Layer 7 of a small transformer language model trained on English Wikipedia (10 layers, counted from 0, width 96).
Take only the direct path to the model's output, skipping the later layers: a vector added to the residual stream pushes a token's score in proportion to its dot product with that token's output vector.

Output vectors of the tokens that the questions are about. A number n stands for n times 0.026.
"DST": 46 1 50 24 -12 -34 13 24 26 -14 -32 93 0 14 -2 -81 -49 -8 -44 -8 39 25 38 -15 29 0 -1 1 -35 -25 36 27 -8 -1 44 -30 33 -30 8 55 -32 11 -41 -6 -47 5 28 -1 10 -53 -20 -14 -40 4 -3 43 23 -4 53 16 2 -37 35 -1 -23 4 -39 5 46 23 -39 -46 14 51 -47 50 13 -11 23 0 89 53 -19 -39 35 27 25 18 -36 -34 19 23 22 23 -36 70
"der": 28 -11 36 3 -19 10 10 13 -19 -14 -11 2 -5 10 -4 16 -11 8 -33 1 31 -5 13 36 -9 -21 0 -1 14 8 6 -11 22 -13 -19 -22 -6 2 4 56 -45 8 7 26 1 12 58 24 -6 31 -26 -20 -32 -3 29 5 21 7 29 16 15 -11 11 20 0 -9 15 25 11 -21 -14 -15 6 -26 -2 10 15 42 10 5 -14 -10 -15 -2 22 -31 2 8 18 -24 -2 14 -14 6 -7 -23
"ropical": 1 9 38 33 7 33 -18 -25 -2 -23 -15 13 -3 -5 2 -12 -34 25 -23 -16 13 15 -21 -8 13 -36 -14 -22 0 -22 8 2 -44 -14 7 2 -1 -35 13 10 -2 -38 -1 -19 10 6 11 2 6 -37 -1 7 1 28 -11 9 23 15 14 31 3 2 17 -33 0 16 -24 -9 16 25 -26 -36 26 25 -14 12 4 17 4 28 -4 45 -29 21 13 39 1 29 -13 -9 7 12 -4 15 6 23
"ipp": 10 10 -2 1 -3 -16 8 -12 -9 -26 -23 4 2 -5 -2 -41 -16 1 23 -15 -14 8 16 25 18 -9 6 -7 -5 -27 14 -10 20 -14 1 -35 -9 -6 14 31 -23 -17 -30 -18 -6 -15 1 -7 14 -20 -2 5 -30 -20 -6 5 -1 24 30 16 16 -24 14 2 -24 26 -31 23 24 31 -8 -28 5 4 12 7 7 26 -4 5 -18 -10 -13 -14 7 18 -9 17 26 -15 -5 -9 -15 28 6 40
" etc": 24 9 14 -2 13 1 -2 10 18 -20 -30 62 2 20 -22 -31 -22 7 15 -6 15 6 3 21 21 -12 -8 -9 -9 -31 11 17 21 -25 -9 -48 4 -7 -16 9 -33 -30 -17 20 -12 36 37 -20 14 -21 -23 -10 1 26 -10 17 11 14 31 8 31 -17 39 -17 -25 16 -6 -4 8 4 -12 -6 -7 29 -7 -16 2 -12 21 24 30 9 -7 -30 14 -8 35 24 -6 -51 19 -3 13 6 -14 6
"tained": 25 10 -26 19 -8 13 -12 4 8 6 -2 45 4 12 -9 19 1 5 -14 -5 60 14 20 41 24 -45 -6 -7 -27 3 15 -3 25 -4 1 -15 34 10 -14 36 -5 -1 3 -9 -1 26 6 -27 -32 -12 -25 4 -15 11 -17 0 35 5 6 8 21 -21 -19 -12 -5 -4 -42 25 -1 22 -6 -20 40 12 -13 20 36 25 20 -7 10 21 -26 8 30 3 23 40 -37 -10 4 22 -6 28 -21 1
" however": 25 5 6 -9 5 -4 -24 -12 14 -7 -2 48 2 25 -21 -25 4 -2 20 4 19 21 3 10 -31 -9 4 -10 -39 26 26 -18 19 9 -6 -41 1 -20 -1 2 10 -12 -28 -1 -6 9 23 -11 16 -12 -18 4 -12 12 -15 -6 23 18 10 3 4 -4 1 13 5 25 -19 10 30 17 5 -4 -32 -2 3 12 5 4 18 11 2 35 -5 1 -3 1 35 -15 -40 -15 9 24 26 3 -11 17
"19": 11 3 15 -4 -15 12 -4 22 -12 -5 -23 18 -12 1 3 -7 -3 -25 -3 -1 9 3 -18 -26 -16 -33 -1 12 15 8 -9 -7 2 23 -5 24 14 1 9 11 -22 -7 -5 7 10 -1 9 8 -10 -30 -22 1 15 -9 3 -13 0 13 -7 4 -9 -2 0 19 2 -10 -17 -15 1 13 23 -19 -6 -4 3 -3 20 12 -1 -10 15 17 -19 2 -1 14 -3 30 8 2 18 7 18 -22 -15 -7
"rup": 38 -1 25 18 -33 -5 10 7 3 -33 -4 5 -4 4 -16 20 -20 31 -5 -6 39 -5 16 28 17 -30 19 9 2 20 -7 19 29 -5 -7 1 -10 -36 -2 20 -15 19 -9 12 -7 2 17 -4 -29 -23 7 -28 -13 -23 -8 7 3 -27 17 39 -13 -2 -2 -9 -23 32 -14 25 -12 20 21 -28 7 14 36 3 24 19 10 17 -24 16 -26 5 6 16 47 26 -5 -5 -7 3 -3 28 -43 21
" follows": 22 29 17 -1 -10 -2 7 15 6 -41 6 11 6 -25 -2 -16 1 33 -18 -13 39 10 -16 -1 21 -50 -8 -7 -15 -19 0 -12 -9 32 1 -9 8 -37 8 16 -7 -8 -6 3 -18 15 -14 4 8 25 -20 -11 9 3 11 -5 8 -21 20 9 -18 -7 0 -11 -28 34 -11 31 -1 2 -39 -8 3 6 10 28 8 50 13 -8 8 -11 -5 12 50 -1 38 11 -27 -27 25 2 -2 -29 10 -25
"anguages": 17 37 49 33 -3 -20 16 -5 -9 -21 -28 45 36 35 10 -9 -21 34 -21 -14 21 23 -20 -12 40 6 -2 -30 -13 -2 21 13 -24 12 5 -3 -7 -42 -14 46 -14 2 -22 13 -32 7 32 -17 -12 -9 -15 -23 -11 18 34 4 -2 15 23 3 21 -29 49 -27 -7 13 -37 22 36 32 -25 -38 12 -13 -15 19 24 3 4 -5 35 31 -23 -7 9 17 -33 -17 -48 -9 17 -7 16 -32 5 18
" (\"": 2 -15 6 13 -1 -1 -10 -4 22 3 5 35 -7 18 5 12 0 13 -11 5 1 2 -20 15 16 14 -12 -6 3 7 20 8 -5 0 -16 -14 21 0 11 19 20 -10 2 16 -6 27 22 7 -18 -35 3 -14 -10 -10 -3 -5 2 -7 1 7 2 2 19 -2 -4 8 -41 23 15 -11 -14 -8 21 5 19 -3 7 -7 5 9 -7 0 0 -8 10 -17 39 -1 -29 -17 6 7 9 0 -19 -18
" %": 12 10 5 15 7 23 17 -12 8 -27 -13 52 19 1 0 -33 7 21 -31 -14 5 32 11 17 12 -5 -13 -18 4 13 8 23 -13 -3 -8 23 51 -35 -11 -1 -23 -27 -13 -5 5 36 11 -15 11 12 -36 8 3 39 24 2 25 16 21 -16 7 25 10 28 3 4 -15 23 -3 -1 -11 -15 -8 10 -3 16 5 21 10 34 10 19 -24 -42 13 17 -17 11 -32 -3 3 28 24 41 12 31
".)": 22 -2 -23 10 9 22 8 14 11 -7 -26 24 -18 39 30 17 -10 23 -25 -14 -14 5 -15 4 57 13 -21 -12 -12 4 6 4 20 -35 7 -7 16 -14 9 -5 -22 2 3 6 10 27 -9 -5 -26 -4 -8 -11 12 -11 -13 8 -9 26 48 -10 5 -15 -6 6 -18 9 -7 16 -8 -25 -22 -15 14 -7 30 1 9 -14 3 18 32 19 -10 28 9 -19 12 27 -2 -41 -2 -4 -34 21 -41 8
"aled": -3 -14 60 22 -2 -1 39 5 6 10 -37 33 -20 -12 -5 -4 -5 34 -17 -4 43 11 30 23 -7 -45 -18 -10 -11 7 -8 -13 9 -3 33 1 34 -26 16 17 -3 19 -32 5 3 -10 3 2 -9 22 -6 -28 -42 4 -1 3 6 -30 18 9 2 -15 -12 1 -15 4 -14 -1 33 -9 -19 -25 39 -17 -18 31 15 16 2 29 -23 1 -15 -1 32 22 13 16 -25 -19 9 -21 -5 50 -59 0
"|---|": 6 6 31 -21 -25 -16 22 20 -10 -55 -5 45 21 31 22 -27 -32 -7 -11 -5 12 31 -11 8 -6 -27 29 -8 -18 1 26 -15 9 12 31 16 11 -5 -5 18 -21 -32 -9 13 -13 22 27 16 14 -14 -6 8 -21 41 24 -8 17 20 -14 15 -2 2 17 -27 5 32 -18 15 44 44 1 -27 -9 -10 -62 29 36 5 19 -7 -13 51 3 -18 65 -19 54 5 -18 -11 17 16 -28 8 1 46
" (": -9 -16 -7 -1 -1 3 -9 14 1 17 16 3 -13 9 24 17 -7 12 13 -3 -14 -7 -17 -5 -12 24 -10 15 17 3 -18 8 0 14 -27 5 5 13 9 -1 33 -10 18 -3 6 5 3 -1 -19 -13 16 10 8 -16 -19 -7 -2 7 -15 -3 -3 19 -4 0 8 -19 -8 -18 7 -7 -2 8 27 -3 23 -9 -8 -21 -2 27 -15 -11 -9 -7 -3 -18 21 -22 -9 1 -3 11 27 0 3 -23
" sugg": 35 13 8 -13 16 -8 8 10 8 -20 -6 54 32 -11 10 -25 -3 28 -30 -10 30 13 0 30 21 -31 -18 -4 -28 -16 27 -30 10 20 13 -23 9 -27 5 21 -10 -5 -12 2 -4 10 36 -3 12 -1 -11 -4 -8 27 -22 -2 11 -19 45 6 4 -6 11 7 -15 43 -18 27 9 24 -18 -6 11 31 0 30 3 18 15 2 28 4 -17 -23 43 11 36 14 -11 -47 8 -19 5 9 -22 8
"ember": 13 -1 -3 18 -4 14 -1 -18 0 20 -16 24 14 23 -50 19 -15 -28 -31 -17 -6 18 30 33 -2 -6 3 -29 -27 -1 -9 9 13 3 -20 0 7 -20 -38 14 -25 10 10 10 -42 12 46 13 -20 -56 -15 -23 -24 -11 -14 -25 38 11 25 -16 -10 -43 16 21 -27 -18 8 21 -33 -22 -31 -28 60 31 -17 29 7 5 6 -13 -15 4 -1 13 27 16 5 -8 -23 -37 -9 9 -9 -4 -41 -5

Output weights of attention head 2. The head adds the sum of these rows, row i times number i of z. A number n stands for n times 0.0016.
o0: -35 2 -10 -29 22 -46 -3 -2 -51 12 -29 1 6 34 -1 -1 20 14 -23 16 8 18 -11 12 -67 -28 -39 -11 -10 4 -2 -2 4 7 37 -38 63 30 9 -18 -17 -15 23 15 0 -18 -21 -25 -15 27 -35 -21 25 32 1 -38 5 3 54 -19 -42 19 -9 10 -34 -29 -35 16 -24 -9 -15 59 -35 0 48 7 4 17 -62 -3 26 41 -6 -15 -34 -9 -7 -18 -34 30 -30 -4 16 7 4 52
o1: -43 13 -4 28 -1 -9 24 -31 1 -21 -3 -3 -28 -31 -1 -19 -54 0 -6 15 -31 -11 -10 24 10 14 -7 32 6 -11 -17 1 9 6 -10 6 -28 38 21 10 -28 4 10 -9 6 3 -26 -16 24 0 -34 22 0 -7 -12 18 -4 13 -14 0 -3 9 4 0 68 -11 -80 18 29 -8 16 -2 13 -10 54 2 -18 13 -17 19 4 18 0 -9 -40 -32 -35 0 -32 1 67 39 37 7 31 0
o2: -27 -37 -2 -11 -18 3 16 17 10 5 -8 27 19 26 1 11 16 18 30 31 -38 -13 4 -19 -27 9 -3 28 4 14 -1 30 -22 -18 -9 2 32 -16 -28 14 55 27 50 7 -2 4 -3 -6 -6 -37 28 19 -13 -9 22 -10 10 6 -48 -23 -21 23 -22 33 23 -44 29 -15 21 -17 -11 14 4 26 -13 48 -8 15 -47 50 44 -25 24 -24 -8 -3 53 -7 -41 -7 1 13 40 35 -13 -13
o3: -24 8 31 -26 -22 24 -4 -46 29 -11 -8 -3 -2 -18 -37 26 17 7 25 46 -25 -12 -24 6 17 -11 -63 -13 -14 -1 -35 34 30 -65 20 -14 23 -21 25 -5 10 -27 -51 32 8 -30 14 -24 -12 0 -13 11 58 -18 21 -8 -22 29 1 10 43 -17 7 5 25 -41 46 14 2 37 -51 -7 4 -24 20 26 -86 -37 45 -45 16 -9 -12 -41 -10 -25 -47 -5 29 23 -15 10 -19 9 -16 8
o4: 30 40 0 1 -21 6 -7 -2 -53 -13 36 26 27 -13 6 -69 -40 18 -12 -38 -11 -12 -18 -26 2 -26 -21 -37 22 -30 -39 -2 5 -6 -1 86 -37 68 -30 -8 13 -32 -5 -66 -4 16 -14 8 24 -30 -1 7 16 55 31 -8 -13 -10 -3 -54 -24 25 -8 6 17 17 -7 -18 9 0 -4 14 -24 0 -20 12 11 5 -12 -44 21 7 16 -7 -26 6 -30 4 -42 -18 -3 -27 21 -3 43 14
o5: 11 1 7 5 34 33 -28 1 -20 24 38 48 2 1 -45 -28 4 15 -15 1 40 42 -13 -27 -9 5 24 -12 -27 50 -21 23 14 -7 -48 4 5 -13 6 -12 20 35 -31 -29 -35 7 -32 -42 -58 -16 -1 47 12 14 -11 28 -6 -2 -13 28 -16 -17 11 10 -11 20 -36 13 38 11 43 9 61 10 36 16 10 -15 11 33 9 50 23 -10 -11 8 -23 -1 -29 30 16 -12 -30 -4 32 19
o6: 32 -43 18 -26 -5 0 -16 22 -10 31 38 40 1 -23 -23 -31 11 -19 6 21 -19 43 32 32 -3 15 -19 -7 -17 13 -10 -24 58 1 28 -10 -9 36 29 -68 18 -10 30 7 11 23 -29 -47 -16 -2 -29 13 -24 62 12 -50 -6 18 -21 -3 5 -19 -14 9 12 17 -26 23 -5 14 14 9 -11 -16 -15 -7 -11 25 -10 -7 -10 -11 -22 -14 30 20 22 -10 1 7 4 -1 56 -31 22 -35
o7: -6 -24 -5 -3 5 -44 -39 -16 -2 4 -3 -36 -39 -26 -41 4 -46 -21 3 32 22 20 2 1 -33 51 -36 0 40 0 -6 -52 3 -33 1 -19 -23 8 19 -20 14 7 8 -2 57 -30 -50 7 -47 4 24 15 -18 19 -22 6 24 16 31 -7 38 37 48 0 4 19 1 17 -13 -33 12 40 32 -37 -19 -2 -41 -19 1 9 -10 -38 -9 18 -35 -11 13 22 15 -12 -25 -5 -42 -7 -19 0
o8: -50 -28 -34 -8 30 19 22 11 -28 9 17 9 -13 17 -14 -52 7 -53 23 -6 -21 -1 10 -1 -5 24 2 -3 -9 28 -36 57 5 -30 2 -15 48 40 -27 38 -22 7 -37 22 -9 72 16 -38 -15 27 -54 -8 2 -32 -21 2 14 5 19 34 -19 -2 -18 15 -22 -29 6 38 -13 30 -46 42 -14 -33 -12 17 -15 18 21 -29 -1 29 -4 7 -7 6 33 -40 45 -3 -29 -13 -1 50 19 -35
o9: -38 10 -10 40 -2 33 -1 24 1 8 51 -31 -13 -8 -18 -9 -39 9 14 8 -8 -12 14 18 -19 -1 15 19 0 -19 -13 12 32 -26 -3 3 25 -39 28 -18 -9 -29 43 13 -9 -25 14 -30 26 13 -3 -12 47 16 -20 26 24 -18 33 19 26 49 -15 -10 55 62 44 -25 -3 1 -22 -9 -7 -17 -56 24 16 32 30 6 61 6 18 31 -20 -23 7 0 14 -18 26 8 9 -8 6 -5
o10: 0 -16 15 -18 -17 23 -1 -30 -18 48 0 14 -11 -19 -7 29 15 -18 55 -13 50 4 -11 8 -54 2 8 -45 19 -21 10 8 41 26 -23 20 23 12 -34 -3 -23 -25 -49 37 -5 6 17 -17 16 -25 -70 -24 -18 -11 -18 -36 13 17 -21 -36 21 -24 -26 10 -65 38 -32 -22 -13 -11 -22 6 -7 -13 57 -8 -7 -13 -39 -23 33 -65 2 -19 -13 -4 7 13 19 14 20 -1 -38 36 2 28
o11: 44 17 35 13 -16 11 -13 17 -38 -4 29 4 23 14 15 -44 29 4 38 -4 11 -19 29 -29 -10 17 37 8 -7 15 5 3 8 36 -7 47 9 -6 14 -27 -14 31 -5 -34 6 -19 4 -8 -24 45 -19 49 15 -16 5 9 -23 -13 26 -12 -1 -58 -23 -47 -15 -1 5 5 -15 -9 5 -3 5 -5 -4 -5 -19 4 -65 -39 15 0 -46 -18 -47 22 -32 32 5 -26 8 -4 -29 -15 17 -23
o12: 1 27 -5 -32 -6 -51 16 -33 31 -22 40 5 71 2 -12 13 -17 22 10 -11 26 -26 11 -19 21 27 12 3 -9 -51 56 -25 -1 -21 -11 -42 -65 -6 -14 -9 12 5 -22 -47 26 8 5 31 1 -13 22 -6 -14 -14 28 17 -66 4 -2 -21 -18 -35 -11 -21 -17 21 -7 16 -7 56 -10 42 4 9 8 -2 -18 31 35 11 67 -8 4 -20 33 -31 -10 -65 -20 3 61 30 2 -33 14 -3
o13: -12 -23 58 -34 30 -17 -17 -46 10 -41 -19 47 -10 13 15 42 26 -26 -6 19 -21 -72 -7 -15 2 -50 16 -7 15 -27 -30 -18 -4 28 21 14 6 -21 15 24 -17 11 24 -36 -9 5 -19 -34 12 6 41 41 4 -14 42 -47 -16 35 21 -12 28 -4 -2 14 -44 14 -16 10 -2 24 10 -53 18 -1 1 -16 -14 22 -10 -37 -11 24 49 21 -31 4 1 -2 16 51 -24 -13 19 -11 -13 27
o14: 32 20 13 -4 10 46 48 -17 32 -2 24 4 28 5 6 -28 -36 20 -26 56 31 -17 -19 -26 21 -12 24 -76 -8 22 -3 -16 -10 -12 -1 27 -39 14 24 20 -35 -20 8 -13 30 -16 -18 -35 12 18 -3 23 36 2 12 -16 -7 72 43 63 -20 -24 32 17 40 -10 29 30 -38 -57 36 44 30 -30 63 40 34 2 25 3 -26 -13 -2 41 -5 16 -39 -23 -34 -3 -30 14 -28 12 -15 -46
o15: 31 -37 -45 44 18 22 4 -23 -18 -23 -20 8 -17 10 -14 6 25 -48 12 -4 -29 26 -22 23 20 34 16 -18 -23 -16 4 -27 5 -8 4 3 17 -6 -29 12 -48 33 -15 -16 -8 16 11 -2 26 -30 4 16 15 25 32 3 7 -1 21 -49 23 -17 16 22 -2 6 -22 -34 19 -17 -13 11 9 14 12 -1 -20 12 16 3 5 18 31 21 5 -22 -17 -47 39 -2 -61 -3 -9 -28 -16 10
o16: 24 -29 -36 -5 8 -23 -22 9 -3 5 22 9 -39 6 31 24 -22 15 -32 -20 12 -5 44 -8 16 -15 -8 -7 -9 -25 9 -12 -50 -36 -1 22 35 -23 -12 33 10 -20 -26 9 9 14 4 5 -30 1 -4 -2 -43 -30 22 -24 -5 -33 -25 2 -66 -15 -31 0 3 16 36 15 -1 6 -57 -6 8 30 15 -30 -4 -31 -26 -54 29 13 2 16 12 -24 38 25 -75 -18 -61 31 8 -9 -27 -74
o17: -36 31 -9 18 10 -38 -21 -14 -40 -40 27 27 10 6 4 -45 -19 -8 -5 16 3 -1 -11 54 -35 -2 1 -9 28 -23 -4 19 -33 45 -2 10 -4 -42 -55 -27 5 -5 -21 -26 -2 -1 30 50 69 14 -42 7 -61 0 53 -2 -31 -5 51 0 -4 -32 42 19 -6 20 1 -36 5 12 -12 12 -23 11 -31 9 10 -18 -11 42 -37 -1 -6 -29 -20 -11 14 4 -24 16 22 9 7 -54 38 -7
o18: -32 -8 30 -6 20 -28 8 33 -17 51 -22 23 35 -2 -15 12 -7 -35 11 30 -25 59 -32 -45 -35 -1 -19 -12 64 18 42 15 -22 29 4 -25 10 -13 15 65 37 -17 15 45 -29 -14 15 -7 -5 17 -3 4 -27 34 -20 -29 -26 -21 1 19 6 -17 1 27 -23 7 -22 -19 26 -23 6 26 -28 20 5 1 25 32 28 17 44 -1 -2 26 -22 -3 -19 -5 -3 20 3 -11 18 4 -41 -9
o19: -8 -38 -44 14 -13 28 -12 18 -12 22 -3 23 16 -15 -17 -8 -48 -19 0 8 -12 23 4 21 -11 34 27 22 0 28 -6 -21 3 20 9 19 -13 0 -38 5 5 -6 -11 9 -29 -40 -31 -12 38 2 5 14 23 28 7 7 -14 -18 -17 -9 -15 -21 -19 -3 32 10 29 9 27 41 60 -71 3 -11 -20 -14 -8 -20 -18 -4 15 -38 15 -12 10 20 3 16 -17 3 -38 11 55 36 22 -26
o20: -11 2 11 2 -11 -26 25 35 4 15 -17 31 12 -1 -8 -11 -22 54 35 -10 27 -53 8 3 11 -33 -37 24 3 -50 -9 -13 -11 64 19 21 -26 -14 5 28 17 -32 15 -34 11 14 11 14 35 7 8 24 -2 30 29 -3 15 -30 59 18 -36 -49 -12 13 -4 43 -4 33 -31 -16 17 93 44 28 21 -39 -11 -21 -14 -41 28 7 -7 -40 17 -17 35 5 -8 -20 -2 -34 30 -13 9 8
o21: -6 -34 -27 -2 5 -30 23 -18 5 11 25 -14 24 -19 65 -6 -19 11 -16 27 17 13 -7 24 -9 51 -35 50 -11 -21 -53 -11 -28 -37 30 -1 -18 44 -12 23 11 -3 30 39 -26 32 17 26 2 23 -24 23 21 -7 41 -41 12 18 -23 -7 -12 -21 48 -40 10 -34 12 -20 17 19 -27 -27 34 9 23 5 31 -13 71 -9 33 -31 20 -9 39 -19 7 -33 31 25 14 -29 -24 -19 24 -14
o22: -12 -16 29 56 14 -51 -1 15 -30 -47 -11 73 17 -12 -12 25 -36 -20 -13 -45 51 2 1 -20 -15 -55 12 30 -10 -13 -25 2 13 36 14 -24 10 -30 -28 9 -40 6 0 13 20 -33 34 -21 11 3 -20 21 48 12 -16 8 -4 37 -43 -17 -34 40 25 0 -59 1 11 -5 -18 -4 -19 -29 -38 -12 -23 -2 -19 -42 -33 23 17 4 -31 1 -8 -12 14 -17 26 -10 -5 12 16 -5 22 28
o23: 11 36 -8 -14 -17 -44 48 11 52 -21 0 39 11 -22 -4 7 9 9 -7 30 12 59 -12 38 49 49 45 -40 9 -10 -20 -22 -5 -13 -21 16 -20 9 35 -6 -14 -28 -7 13 -19 32 -2 -52 -26 -49 9 7 -23 -39 -17 49 -22 -14 -22 -3 65 -40 -12 22 -16 -31 37 40 28 -8 -19 59 -29 21 -14 -20 30 -3 -21 -11 -33 -1 38 -2 22 -6 16 -51 -47 -46 -9 -19 7 3 35 9
o24: -33 35 -29 19 1 -3 13 37 2 31 48 5 68 -3 -1 1 -21 2 1 -37 -1 -10 -39 -14 -36 -47 16 -11 -3 5 0 -45 7 -2 1 1 -7 -38 -28 20 -3 9 5 52 30 7 -9 4 4 -23 64 35 7 19 61 -14 0 -7 -4 20 10 9 -36 13 5 5 -42 5 -29 -41 11 -77 -12 -1 3 10 13 26 -1 -29 -40 -38 9 1 -14 -28 35 -41 -23 -7 35 -15 -18 -4 -8 -1
o25: 7 3 -1 -35 -13 -14 15 39 -34 -23 15 1 -4 -33 13 51 -15 5 -14 9 -15 26 24 20 41 7 3 28 -21 26 -6 -17 35 -4 21 86 18 -7 7 19 -21 -19 5 -5 18 0 17 -6 57 -13 -15 11 -24 -27 10 -8 -30 0 -7 -8 4 24 -30 27 28 18 -36 8 0 8 6 -13 16 -40 0 -4 -3 9 -27 49 5 -11 -45 -24 8 -41 -21 16 20 52 -13 -20 -58 31 -8 4
o26: 13 20 -33 10 -37 -75 10 11 -18 13 19 29 9 -36 25 -14 -10 1 2 -21 -33 -10 64 26 -2 -26 -12 12 -29 -51 4 -16 -3 9 41 -15 6 -11 -35 0 -25 10 7 15 24 -71 0 25 5 12 -19 40 6 -3 21 22 23 29 -25 5 -32 -3 -22 2 23 -5 6 -4 47 -33 22 45 -24 -23 5 7 -11 6 43 -7 40 -2 51 10 12 6 0 -16 43 6 17 -53 41 31 -28 26
o27: -10 3 7 20 -26 19 -22 -1 19 -3 12 13 18 29 -33 35 -8 -32 31 54 2 4 4 -11 -27 -45 -28 -17 4 15 -10 -41 -17 0 6 13 6 44 13 9 -14 17 -44 30 2 -23 19 19 -28 20 18 3 36 -19 -86 -59 -15 -3 -23 24 -39 -7 -20 2 13 22 -50 4 2 40 18 40 2 -33 -6 -49 -9 25 -41 9 3 6 -12 -36 13 53 -14 -14 -31 2 -12 -43 29 -1 1 -6
o28: -3 -21 -4 20 -30 14 35 -27 -39 -36 40 37 -4 -18 68 7 -14 48 9 14 29 0 -6 -55 7 9 13 -5 30 35 -8 12 -45 -14 5 8 6 13 -16 -32 12 -35 20 1 22 -46 4 -27 27 16 15 17 -14 -8 -21 7 46 -27 -16 -28 2 -47 -17 -1 30 13 47 25 -21 -9 -31 -21 6 15 -12 -18 -18 49 13 6 -28 -6 27 -4 32 -7 12 -48 27 3 28 10 25 23 10 -8
o29: 3 25 -11 29 6 19 -2 8 3 34 29 -43 22 0 46 -7 -24 -5 18 -9 -13 -13 -52 -45 28 23 -23 8 46 1 38 -9 36 -24 51 -68 -34 -22 -26 -19 -4 -51 18 -32 17 26 -1 -46 12 -30 -7 37 12 -14 28 46 -24 -1 42 -23 -6 47 -16 9 -11 14 18 -24 -27 -31 52 -75 -17 12 -41 -24 6 -32 28 14 -12 13 2 5 18 18 29 1 -9 -18 29 -62 -23 -61 18 4
o30: -9 16 21 -14 21 9 -7 -24 11 15 -11 -28 -19 21 -10 -24 10 -8 -68 18 7 8 26 -26 14 11 0 -67 -22 14 -16 -41 -10 -21 -28 0 56 19 -9 -24 6 5 -18 35 -20 35 15 -12 12 12 -33 -1 -29 5 -28 10 24 -16 23 -25 31 -51 -36 -6 9 -2 -10 -21 -14 -38 21 14 41 10 -15 -20 -1 -33 -21 -5 -1 -29 3 5 -13 21 -14 25 -23 -4 -55 7 -18 0 -54 61
o31: -20 33 -5 5 20 25 -18 20 30 -38 -43 35 27 6 -25 -3 8 -13 -4 -10 -12 24 36 -44 25 36 -24 -35 -10 -15 -52 14 -10 -11 -27 16 25 -1 8 -23 2 37 34 -2 4 31 -25 35 -21 12 -40 -27 -14 -17 18 21 5 -12 20 -41 -8 -37 -10 31 4 18 -14 -55 40 16 0 3 30 -36 86 18 -19 21 -34 12 41 6 -20 65 17 -10 -13 -14 -18 39 -4 13 20 -5 25 2

Each question shows a token from some text and the vector z that the head gathered there. A number n stands for n times 0.039.

" a": 3 3 7 -3 -14 5 11 7 -4 4 3 -12 1 6 0 0 1 -22 5 -6 7 -9 2 7 7 -4 6 8 0 -5 -7 0
Pushed down most: "anguages"

",": -6 -6 21 6 -2 1 11 -8 6 2 0 6 2 9 6 1 6 -2 7 -3 3 -9 20 8 6 -10 5 -3 0 -11 4 -3
Pushed up most: "DST"

"13": -4 18 -10 -2 -9 1 -15 1 -18 17 12 -4 6 2 -2 4 -8 21 0 -7 1 6 14 -13 3 1 14 -6 -9 -1 -11 16
Pushed up most: "anguages"

" Out": -4 1 12 13 -2 6 1 -4 3 14 6 1 -7 1 -1 -6 3 -4 11 3 1 12 7 -8 -6 0 -3 -5 -4 -1 -12 5
Which two tokens does it push up most, strongest first? " (", "19"

" as": -8 -1 16 17 -5 7 -3 -4 3 14 3 -1 -3 -3 8 -1 3 -10 9 1 -1 19 7 -4 -8 -7 -5 -13 -4 -3 -19 8
Pushed up most: " ("

"ia": 1 -8 -1 17 13 -6 12 -1 -21 6 -16 -5 -4 -6 12 0 -6 1 12 20 4 -24 5 6 -15 -5 2 -27 -6 7 11 -6
Pushed up most: "DST"

" and": -5 -13 0 1 -13 1 6 2 0 2 7 -12 1 -3 10 1 3 2 1 -8 -4 6 1 8 -13 2 0 -29 4 5 -4 3
Pushed down most: "19"

" British": -7 -8 13 -1 2 1 5 5 -15 11 -7 -9 8 -6 4 -12 6 -5 10 7 3 15 3 -4 -10 -3 8 -1 2 -8 -29 14
Pushed up most: " ("

" Vol": -5 9 -5 8 -4 6 -6 -6 -9 8 17 -4 11 -3 -2 9 3 9 9 -2 -1 9 12 1 -3 7 5 -5 1 -5 -15 18
Pushed up most: "anguages"

" film": -6 3 13 -1 -14 -6 -5 4 1 23 4 -8 -12 -7 -4 16 5 7 1 3 1 13 17 4 -3 3 0 -22 7 11 -19 7
Pushed down most: "tained"

"ag": 7 2 6 8 -5 3 7 -4 -3 10 4 -15 13 8 5 0 -6 -2 14 -4 25 -5 10 10 2 2 18 9 4 4 -4 9
Pushed down most: "ember"

" from": -8 -9 -4 16 2 0 -8 -4 3 14 26 -10 13 -1 -4 18 8 4 3 3 3 12 28 7 2 10 7 -21 2 -6 -17 23
Which three tokens does it push up most, strongest first? "DST", " etc", "anguages"

"arl": 5 16 2 5 19 32 3 9 -19 5 -12 -10 -15 4 23 0 20 -9 -3 16 17 16 17 7 -24 11 -12 5 2 -21 1 24
Pushed down most: "ipp"

"ics": -5 -13 0 0 -11 2 6 2 -1 3 6 -12 2 -2 10 -1 2 2 1 -8 -3 6 2 8 -12 1 0 -29 5 5 -5 4
Pushed down most: "19"

"ing": 1 3 7 12 2 3 2 -3 1 18 12 6 -6 4 -13 -10 2 2 11 4 6 5 11 -10 -2 3 0 4 -8 -3 -9 5
Pushed up most: "19"

" earned": 1 -13 7 -6 -10 14 5 -3 7 5 2 12 -14 -6 -3 -1 15 -17 -1 3 12 -5 -14 10 -9 1 0 16 -6 0 13 19
Pushed up most: "tained"

"icles": -5 2 6 7 -3 -3 -6 2 -2 7 14 0 3 8 7 1 -2 -3 12 -5 -3 5 6 4 2 6 -5 -8 -9 -6 3 11
Pushed down most: "|---|"

" work": -6 18 9 6 12 -4 12 13 12 -3 30 15 -6 19 -30 -12 -16 -16 -2 4 1 -39 -4 -1 14 25 -5 27 -6 12 2 -30
Which two tokens does it push up most, strongest first? "19", "ipp"

" in": 7 11 11 15 3 -3 -5 -2 1 31 16 -3 -4 5 -7 6 0 2 5 2 8 5 18 0 -4 10 0 1 -5 -8 -14 15
Pushed up most: " %"

"Y": -4 -7 6 -4 -7 10 -5 24 -14 11 15 -1 5 9 -5 -22 3 -7 7 -1 20 -14 3 12 -4 5 -6 4 6 -7 -15 -16
Pushed up most: "rup"

"74": -27 7 -19 30 17 -20 -30 7 -42 47 -28 6 -22 57 -4 18 -63 19 -15 11 16 -13 15 -47 21 20 11 3 49 65 -22 -19
Pushed up most: "ropical"

" Awards": 11 -7 -3 -4 -17 -6 -5 25 -1 -6 22 -8 4 5 -2 -8 1 -4 0 -6 17 -15 9 1 -15 13 2 5 -8 -18 -3 0
Which two tokens does it push up most, strongest first? "aled", "rup"

"ear": -3 -1 1 6 -11 1 -2 18 -7 1 18 1 7 9 -6 -21 -6 -8 2 -3 16 -13 -5 8 -5 12 -2 16 -6 -11 -13 -11
Which three tokens does it push up most, strongest first? "rup", "aled", "ipp"

" Britain": -4 -12 -4 18 1 -1 -10 -3 4 13 29 -11 13 4 -3 21 8 3 4 2 4 11 32 7 0 11 9 -23 -2 -11 -20 22
Which three tokens does it push up most, strongest first? "DST", " etc", "anguages"